Layer 4 of a small transformer language model trained on English Wikipedia (11 layers, counted from 0, width 64).
A neuron's activation on a vector x is SiLU(gate . x) times (in . x), where the dot is the dot product.

Input weights of the MLP neurons that the questions are about. A number n stands for n times 0.014.
n27 gate: 5 50 -16 -25 -10 -10 8 -15 -8 2 -11 -4 -2 25 -7 13 -38 -5 -3 8 19 8 17 -46 -3 2 2 37 50 -41 -25 -22 -13 37 1 15 3 -46 1 -1 17 3 20 -11 18 -35 28 -59 -1 5 -12 8 -5 14 26 5 13 35 -15 6 -9 -9 24 35
n30 gate: 57 -17 12 6 -29 -37 -42 14 -67 -2 12 68 36 8 -4 16 32 21 -28 34 7 -38 -2 -22 -2 -16 -15 -7 16 31 -12 -21 -5 -6 38 -1 2 -19 -26 34 23 -28 16 -18 -19 -31 -29 -7 28 51 2 -27 15 40 -27 9 -24 -33 0 0 7 34 12 47
n41 gate: 14 -22 1 -52 13 20 -16 39 -64 -15 4 -16 -20 -21 -14 9 2 15 -21 30 4 -47 -27 17 -14 -41 -12 29 -24 37 11 -7 -59 17 -48 -1 -43 -5 56 -32 -17 12 17 4 0 -65 -21 -11 7 -8 -9 -19 13 -10 -18 18 -17 -25 -28 -28 46 -6 4 21
n79 gate: -46 0 -18 -34 -3 8 -10 56 21 -15 -24 18 -31 -39 -37 37 -18 34 -21 21 -23 -8 -28 20 -18 30 -3 -44 19 -16 62 1 -8 30 -16 19 18 29 38 5 -31 24 55 24 -14 -41 3 -26 -23 -6 11 28 4 -33 -3 -42 -32 41 -53 8 16 -3 -7 9
n94 gate: 9 -31 16 2 20 -19 30 -37 -16 -14 -17 1 2 -9 40 2 -16 26 -1 -11 -8 16 9 -23 40 -30 -10 6 -32 -7 22 0 5 5 10 -3 19 -25 -5 -22 -25 -25 -15 1 -16 19 -7 36 -59 -2 -13 24 17 -18 -16 25 -35 -35 40 3 -10 -1 30 -42
n95 gate: 19 -2 18 -25 -60 -7 15 -1 -17 7 -7 14 28 0 1 -2 35 24 14 -5 -47 -25 27 -69 23 -10 11 -30 -25 -27 -44 -3 -18 -31 -12 18 -50 13 5 -10 18 6 25 -12 -23 -2 -2 -15 -23 54 -19 -24 39 6 42 15 -2 11 -9 -19 41 25 -10 31
n97 gate: -60 28 -35 -27 14 9 -4 25 30 34 -21 -42 -20 -14 -26 -28 43 -4 -15 11 -34 14 22 56 -8 16 -14 -6 9 -31 10 -9 -21 -2 -16 -1 -22 -45 -39 18 -15 18 -30 -18 2 -22 28 -22 18 -49 26 33 -3 -36 10 -41 28 22 8 -18 -13 -40 -6 11
n102 gate: 16 18 -16 -17 -8 46 -15 31 3 25 -8 5 1 21 0 -9 8 -4 -11 22 3 -3 -9 -31 -26 -2 -3 -33 -10 5 11 -11 36 11 23 0 -20 -20 3 9 -24 -41 -12 -30 -35 26 18 39 -8 18 5 8 -28 12 -7 -3 31 23 -3 19 1 6 -33 -3
n105 gate: -2 -73 -24 22 24 19 -10 -10 43 26 17 -32 8 -6 9 -8 -40 0 -15 -15 39 13 -38 -12 -1 -32 0 -4 17 17 19 17 46 13 17 11 3 -38 -2 -14 -5 -29 11 -8 -16 9 2 33 -8 -62 -35 19 -2 8 -32 -23 -21 -8 39 44 -8 5 1 13
n107 gate: -37 -15 -12 9 -15 12 -3 11 40 -2 -37 -29 -22 53 21 1 -11 24 35 5 17 52 -10 2 -19 5 19 43 13 -2 21 32 4 -12 -6 5 28 -6 1 -23 -6 21 6 -24 18 27 38 16 -17 -28 18 4 -40 -2 39 -32 20 43 -14 28 -27 14 2 -6
n112 gate: -35 32 -52 4 -24 43 -18 34 -25 12 12 22 -13 9 12 -57 25 -14 7 -38 7 11 34 27 3 -6 -58 0 44 22 -7 -5 -26 -11 -68 -13 -53 -33 16 -67 27 13 2 24 32 7 -18 -7 18 -3 18 20 -43 -12 24 29 -7 16 23 20 -16 27 -8 13
n134 gate: -12 1 -23 0 4 -19 -18 2 7 -24 13 -35 12 -17 -17 0 -2 -1 -35 -1 -26 -29 -5 25 -24 8 9 -14 6 58 24 -30 24 49 -35 -9 -15 -10 -11 3 7 -5 -4 -10 -9 -16 27 33 -13 63 18 -1 23 18 -14 22 35 1 14 6 -1 -6 -29 26
n136 gate: 8 33 18 21 20 -15 6 -4 -66 22 -9 33 -20 -45 0 7 6 -6 -26 33 2 -6 20 -19 18 -38 22 21 9 -2 -24 -19 -40 -27 30 14 -24 -30 17 -22 41 -25 22 -18 -26 -6 13 55 20 32 32 -1 21 20 37 42 -10 32 -28 33 -23 9 -29 17
n138 gate: -27 -11 40 -2 -9 3 13 -12 31 8 -5 -4 28 -78 2 1 -1 30 -5 -15 -21 -14 -18 12 60 -51 25 -14 24 21 55 -20 -13 32 4 17 10 -44 14 30 -35 4 25 26 -2 -40 -25 -3 -16 -30 -3 32 38 -11 -57 -39 -5 -24 -21 -12 -1 40 -16 -16
n143 gate: -8 14 46 -13 -20 -29 -14 -11 9 24 15 -17 21 -4 48 9 28 -20 2 -38 -18 -25 4 4 37 -7 8 -6 -4 7 29 1 -15 -40 14 -21 -23 -33 -8 11 15 -1 -13 -34 3 -26 -13 -10 17 9 8 43 40 -1 -7 -22 31 2 -23 -18 -6 21 3 1
n162 gate: 2 16 20 18 39 -40 34 -3 17 -10 -6 -51 27 -25 36 -4 11 19 19 -3 41 38 -52 20 -12 -31 33 5 -15 22 0 28 10 10 -1 -12 21 15 -5 -37 -60 -15 -16 20 -12 22 6 65 -5 -59 17 54 -43 30 5 29 -4 -30 20 -51 13 -21 18 -57
n174 gate: -29 -7 -7 52 27 -34 -32 -7 14 -7 -16 -24 41 18 1 15 -13 16 4 0 16 -33 26 -5 18 75 -6 -27 13 -16 -15 -22 8 28 -11 12 32 -27 4 -12 -40 -24 14 -4 -8 -5 -4 42 -7 -7 25 -7 -34 -21 23 4 6 -3 3 -31 -9 -33 68 -11
n27 in: 2 -2 -1 -56 -43 -33 29 6 4 -11 6 20 8 -1 -11 -6 43 -1 -14 10 -17 21 -15 4 -6 -20 -20 -11 -4 -10 -25 25 -37 -15 -8 5 -67 -24 30 -5 4 30 45 -5 16 -11 18 -16 -19 -3 5 -27 7 -4 32 7 -19 4 14 10 5 -32 49 1
n30 in: 18 22 24 8 -22 9 -13 28 7 1 32 10 59 16 4 48 1 -54 -10 30 -3 -18 0 -21 34 -17 8 -8 -20 15 -17 0 6 -33 -10 29 -3 -22 8 25 11 -10 0 -14 -8 -8 -26 -28 -2 38 -42 3 20 -22 -28 12 5 -9 -3 7 14 16 14 37
n41 in: 9 29 -18 -7 -50 52 -19 26 14 1 24 -11 20 -25 37 -15 -6 25 14 37 20 -36 5 -8 -14 -9 -7 -18 8 -10 -12 -68 -9 33 -20 12 11 24 -18 15 8 -14 12 5 -27 -30 60 -8 45 36 -18 33 8 -18 34 18 -19 13 15 16 54 14 27 8
n79 in: -16 -25 -2 20 39 10 16 -26 10 18 12 -61 -35 -39 -41 -27 -31 -10 -19 -40 5 16 -13 35 -14 -21 19 33 26 -21 5 5 8 45 19 -38 2 -49 31 16 23 24 -22 41 13 -11 13 1 -30 17 20 2 4 -24 -22 7 18 -24 19 8 23 -18 -41 -6
n94 in: -27 -21 -28 9 -47 8 62 5 16 -32 -8 13 19 -33 -22 19 5 50 -27 -9 -19 -18 -17 2 20 -8 -11 -20 -11 -12 14 -20 -14 8 -31 -27 16 23 -37 -22 -22 -19 23 -18 -34 -20 -20 2 -13 -13 -24 -48 39 -16 -12 14 -22 -35 40 -12 43 6 44 -24
n95 in: 9 29 -7 2 -34 0 -4 -15 40 3 -30 3 -19 10 -20 4 8 -13 -18 -4 -12 -24 1 -32 -4 4 6 -27 -17 -42 -22 3 -10 -56 -10 -23 -9 30 29 -44 50 4 -23 36 -2 48 39 31 39 15 7 -6 1 1 -6 3 -13 6 -7 29 3 28 5 -13
n97 in: -49 6 17 0 92 39 33 -20 6 -44 -22 -19 -48 -69 -57 -22 20 -3 18 8 34 46 -7 11 -3 24 45 21 -22 -6 -12 24 -30 -48 -3 2 -1 -28 14 -2 -50 39 -27 0 -18 43 -8 0 30 15 36 -7 -13 -46 -12 -31 65 -39 3 -39 8 -11 -36 -49
n102 in: -13 3 14 -2 7 -4 -19 12 20 -31 -7 5 15 -27 9 17 -30 1 21 27 -41 14 -1 4 -35 21 7 7 34 39 51 16 -9 44 -66 -16 0 4 1 -6 -22 13 -11 -9 -9 -3 -39 -34 1 -20 35 -43 -1 0 31 33 -4 -29 -32 21 41 -5 -15 19
n105 in: -16 -14 -22 45 29 23 17 -3 47 21 12 -15 -54 -33 -19 -28 -47 -44 -25 -15 23 23 -9 18 9 -24 40 -8 12 -26 3 -11 40 -7 26 32 43 8 24 18 10 -6 -28 -15 -6 17 19 -6 -22 -46 17 -12 25 -11 -9 -2 38 -22 10 14 5 1 18 42
n107 in: -13 46 -37 -10 15 24 6 -35 1 -8 -32 23 6 -11 -34 -12 -12 9 -10 -8 -20 26 -2 28 -26 28 3 -7 7 19 12 -26 -26 -13 -31 -16 -62 -23 10 -18 0 25 -25 14 -43 -28 3 -17 29 -9 42 -2 6 -10 -49 38 34 -6 -18 35 -6 -25 17 12
n112 in: -12 -17 -5 -26 9 -25 -5 -11 -41 42 9 21 -9 18 15 -17 35 -6 -10 11 5 53 -1 10 3 -43 -60 25 36 13 3 25 -14 14 -13 58 -24 44 62 -22 5 3 9 20 27 20 -4 -22 -14 10 26 30 -37 27 -32 0 -6 -4 -38 40 -7 -9 -26 13
n134 in: -15 -46 19 37 42 28 20 -3 18 -17 4 8 20 19 37 50 -14 10 22 3 25 27 18 -22 14 2 1 -18 -25 2 4 -13 36 -20 -33 16 47 23 23 1 20 -19 8 -22 34 22 5 12 7 -27 -18 -20 -19 -11 -18 -14 -20 -4 -26 8 16 -44 46 -40
n136 in: -5 -15 -5 40 -45 -5 22 3 -6 -4 14 5 -24 36 49 -3 -17 -38 12 33 87 -3 12 -93 -40 -9 -21 2 22 26 -29 5 45 -35 -29 -28 -4 -48 7 -52 14 -21 45 -28 -19 26 -25 -16 9 39 -1 -12 32 36 21 21 -1 6 -6 66 -16 49 2 25
n138 in: 22 30 -36 29 -44 4 3 -26 14 8 5 2 76 14 -11 -85 -8 -25 -20 11 6 -21 23 -42 -40 -3 15 21 19 11 -62 -35 36 20 41 -41 -6 -11 -7 -6 23 -29 -13 -18 -10 4 30 3 -21 31 -5 36 -7 -19 10 48 4 2 -37 24 16 7 5 -33
n143 in: 27 -9 -16 -17 25 37 38 1 -5 2 18 -11 -54 2 16 -22 -10 3 -15 -25 3 -27 -1 11 32 5 -21 -11 -30 -10 7 28 -43 -33 56 -16 -10 5 -49 -15 6 2 -12 -45 24 -27 3 -12 20 1 -1 37 33 -1 -13 -17 55 10 35 24 -15 -2 -8 -8
n162 in: 41 2 -47 10 21 -53 8 31 -1 54 33 -4 20 16 45 38 7 61 42 36 -33 27 -17 0 29 -6 -6 22 -51 -33 8 -7 16 9 -20 51 18 -38 12 -40 -38 7 10 47 -6 -54 -16 73 36 4 -66 8 -42 39 15 31 -8 -19 -13 -23 -25 -43 52 17
n174 in: -81 28 -20 24 -2 -22 34 0 50 -16 46 -30 35 -6 6 -26 -25 -54 -21 -34 49 49 29 19 -5 17 85 -4 35 23 -28 44 33 45 -72 42 -9 2 -54 -20 4 -16 -74 -42 -27 36 -47 -9 -56 8 -3 -22 52 -30 24 40 11 -33 57 6 9 -15 -27 39

Each question shows a token from some text and the vector x that enters the MLP there. A number n stands for n times 0.03.

" who": 1 23 -12 44 -4 16 25 -4 30 -18 19 14 3 7 8 1 -17 -2 24 5 -18 13 9 14 19 -5 5 1 -19 31 -8 3 -12 -11 42 -7 -20 -17 -8 26 -7 34 22 5 7 -15 1 13 -7 52 -8 -7 -35 -17 -1 32 -29 -13 -31 41 15 -19 3 -36
The neuron with the highest activation: n105

" played": 13 22 -16 -4 11 -28 12 -26 32 -23 -14 16 13 38 -34 -9 -12 3 -2 18 3 38 9 -5 -16 -17 2 6 -10 47 13 -5 -24 -9 7 11 -2 -5 -17 17 -20 7 -6 -5 -13 -28 -2 -2 -17 38 -14 -17 -34 0 -21 6 -28 13 24 21 39 -18 0 -38
The neuron with the highest activation: n94

"0": 8 -6 -14 -2 -26 7 -3 -17 25 -13 -7 -1 -23 19 3 -16 -2 -9 2 42 -29 9 -16 -24 10 -15 12 -5 -35 17 -14 4 -24 -14 0 6 18 3 13 33 22 -3 -27 50 -4 -31 36 -1 -13 22 3 4 -11 -29 -12 23 6 -11 -2 11 2 -37 -19 -42
Which three neurons fire most, strongest first? n95, n174, n136

" |": 8 4 -3 -25 23 13 0 -40 22 -4 17 -1 -19 41 -14 -3 -30 -15 2 23 4 -29 15 13 7 -29 -11 -25 14 33 7 -8 -13 -1 21 21 -6 7 7 26 2 -3 -11 36 25 -42 32 -17 -4 -1 -30 16 -16 -22 -27 28 15 10 37 8 15 -2 19 -14
The two highest activations, in order: n41, n105

" great": 11 -1 -12 17 13 -19 22 -13 9 -16 10 -6 -19 21 -19 -14 4 9 38 15 -13 1 37 16 0 9 11 8 10 58 0 12 1 -19 -12 -1 30 -10 -11 6 -3 26 0 14 2 -5 -29 -12 -3 31 -22 -28 -19 9 -33 -62 -21 -13 56 -8 15 -20 -20 -24
Which neuron fires most, and how strongly? n41, at about 0.81

" constructed": -10 24 -3 -6 29 -9 10 -29 6 7 -3 8 3 11 -25 10 -1 12 15 5 -13 19 -7 -5 -11 16 5 32 -1 63 -11 17 2 -19 1 6 -4 1 -8 -22 -24 -20 -29 1 4 -21 13 -24 -21 42 -29 -13 -21 -5 -30 -10 -35 10 53 11 2 -1 -27 -34
The neuron with the highest activation: n41

" ": -6 4 -4 -29 -5 -11 0 -61 -1 3 1 1 -20 23 -12 5 10 -4 16 24 -2 -16 12 -12 10 -31 12 -29 -45 7 0 38 -1 -12 28 8 21 -19 -1 -4 13 13 -8 9 11 -21 41 -19 -29 2 -13 1 -19 -14 -2 42 18 5 3 12 27 -22 -21 15
The neuron with the highest activation: n95

"09": -9 13 -5 -13 -28 -6 -31 -17 -2 -44 19 -11 -33 7 -17 2 -11 19 -6 -9 -18 4 15 -8 27 -10 22 -32 -34 43 0 31 -40 -18 33 -9 22 -19 7 2 -5 -2 -27 4 -21 -27 -14 -6 -18 21 -42 -15 -5 -5 3 -6 12 22 8 31 -6 -9 -24 -10
Which neuron fires most, and how strongly? n143, at about 2.5

" team": 21 3 9 -4 -17 -10 15 -4 23 -8 -6 4 15 9 -22 3 -1 1 9 19 -2 25 -9 7 -4 -16 15 -27 -13 52 12 33 31 -14 11 -17 4 19 -29 -8 -16 -3 -14 -1 -13 -37 2 19 -23 64 -10 4 0 -10 -13 6 15 32 -3 11 31 -32 -36 -26
Which neuron fires most, and how strongly? n102, at about 1.3

" as": -17 25 -13 18 35 -39 21 -39 6 -10 -3 26 5 29 -8 8 -15 -3 6 7 -12 -5 11 27 -14 -6 19 -23 -2 58 -2 -16 -36 -5 45 -18 8 22 -1 -2 -34 37 -15 -4 38 -26 8 -14 -17 33 -19 -13 -7 1 17 -14 -20 1 7 13 -9 -11 14 -9
The neuron with the highest activation: n41

",": -2 6 -9 27 31 -8 -4 -42 36 14 -3 1 -10 9 1 -15 2 41 7 9 2 -7 10 26 -5 0 -4 -4 -24 73 12 11 6 -7 29 0 -22 8 -18 -9 -8 19 -14 2 9 -29 12 -37 -6 16 -9 5 -7 16 -16 19 -14 -2 -10 41 7 7 -22 -31
The neuron with the highest activation: n138

"up": 3 -15 -35 23 -15 19 15 -6 -3 16 -2 -10 -46 23 7 6 7 -12 13 33 1 -18 -29 25 28 14 5 -57 -32 3 -8 29 -6 -24 -16 -19 -5 10 13 -1 15 18 -5 -25 -13 6 16 -12 9 37 -12 -14 -12 -14 -46 7 11 44 18 -11 27 -20 -11 -41
The neuron with the highest activation: n95

" dis": 14 34 -11 15 29 2 1 9 24 -32 1 31 0 18 -7 -20 9 -27 -2 23 28 -4 32 -5 4 26 12 -54 7 -4 -11 13 1 -11 -9 -15 1 -11 -20 -2 -8 64 -38 11 6 -20 -3 -39 6 12 -9 -14 -14 -14 -22 -5 2 -3 21 -13 3 -25 -8 -39
Which neuron fires most, and how strongly? n97, at about 10

" However": -21 27 8 26 12 -4 -10 -9 18 -20 2 2 21 25 -9 -2 -1 21 40 12 -23 14 1 1 5 4 22 -15 6 20 -36 -4 2 -34 43 -15 14 8 13 -19 5 26 -3 16 12 -26 -31 29 11 22 -4 -17 -39 12 -16 -2 -30 33 24 20 34 10 -11 -2
The two highest activations, in order: n162, n95

";": -3 9 -10 9 44 0 14 -27 31 1 -22 -8 -11 30 -19 6 -27 3 5 20 -9 -34 7 2 -14 -5 4 -2 5 65 24 15 3 -24 23 2 -7 6 3 20 13 8 -11 21 22 -26 21 -42 -15 7 -14 6 0 -2 -38 24 -8 30 23 19 -14 -2 -11 -13
The two highest activations, in order: n79, n162

"c": 26 24 -6 -2 -2 41 -20 -17 2 1 29 14 -57 14 -8 -5 -1 16 -17 15 -7 1 -84 3 2 19 -21 -38 -16 5 -10 17 24 -13 -20 9 6 -7 16 16 5 7 -30 15 37 -20 -10 2 -4 18 -6 -38 15 -15 -1 4 11 2 16 6 15 -34 -11 -16
The neuron with the highest activation: n79

" was": -12 26 11 2 37 -17 31 -22 14 -24 10 16 -1 24 8 9 3 40 10 33 15 8 -18 8 9 2 -4 19 5 63 -15 -7 5 -5 27 5 -20 -1 18 14 -8 13 -18 -5 -2 -23 47 -27 -2 23 -9 11 -6 -15 -35 24 -35 19 34 -7 18 -5 4 -18
The neuron with the highest activation: n41

" Project": 2 23 9 -10 15 3 -13 -11 14 -2 14 9 -8 39 -15 20 -11 -42 26 37 -1 7 -36 11 4 -3 5 -21 -15 40 3 17 44 -33 29 -4 2 20 1 -20 -16 -9 -30 -1 -23 -36 10 1 -13 44 -27 4 17 11 6 -33 20 21 34 10 10 -13 -6 -6
Which neuron fires most, and how strongly? n143, at about 0.97

" The": 14 22 0 4 26 19 12 -4 18 0 10 1 20 -12 18 -15 -17 4 24 30 -5 -1 15 15 10 13 -18 14 0 76 -30 -15 -32 -31 34 2 4 -3 20 -4 5 8 8 -5 26 -17 22 -38 -4 -6 -44 -22 4 -10 3 -24 -14 13 2 13 -2 -19 8 -13
The neuron with the highest activation: n41

" Despite": -42 47 -9 19 25 -27 14 -26 29 -2 -17 6 17 44 -20 -8 -13 13 33 20 -2 -10 -21 18 -10 -15 29 -3 17 28 -14 4 -2 -19 12 2 -17 5 11 7 11 11 -11 20 9 9 -28 13 20 32 -38 -3 -7 15 -10 -1 -37 16 26 16 5 -5 -6 -21
Which neuron fires most, and how strongly? n162, at about 2

"ental": 14 13 -14 -30 17 19 -33 -9 4 0 24 17 -26 27 -21 -12 -2 -1 27 20 -48 7 -7 2 3 -9 -4 -31 15 49 1 29 14 -17 2 -5 25 1 3 20 1 -8 -11 -8 -3 17 -13 3 -12 34 -49 0 -36 3 -6 -25 18 -12 7 17 31 -30 -16 2
Which three neurons fire most, strongest first? n102, n30, n94

" the": 11 8 -7 6 21 -10 24 -5 19 0 -11 0 -1 -18 3 -21 -15 9 25 18 -3 0 10 17 5 15 -18 8 12 79 -11 14 -28 -35 12 -7 2 3 22 -20 0 2 27 5 37 -20 -3 -44 -11 -10 -31 -25 2 -7 -5 -25 -3 10 17 21 -7 -24 -6 -5
Which neuron fires most, and how strongly? n112, at about 1.9

"Ar": 25 32 -24 -14 7 23 -19 8 -16 -26 18 28 -22 29 -14 -8 4 -32 14 23 -9 -9 -52 6 29 25 6 -23 4 16 -23 -1 41 -1 21 2 -10 22 24 9 3 10 -19 -12 2 -13 -21 -29 -26 11 -31 -21 9 1 -4 -21 17 21 9 -20 -1 -25 -23 -8
Which neuron fires most, and how strongly? n30, at about 1.6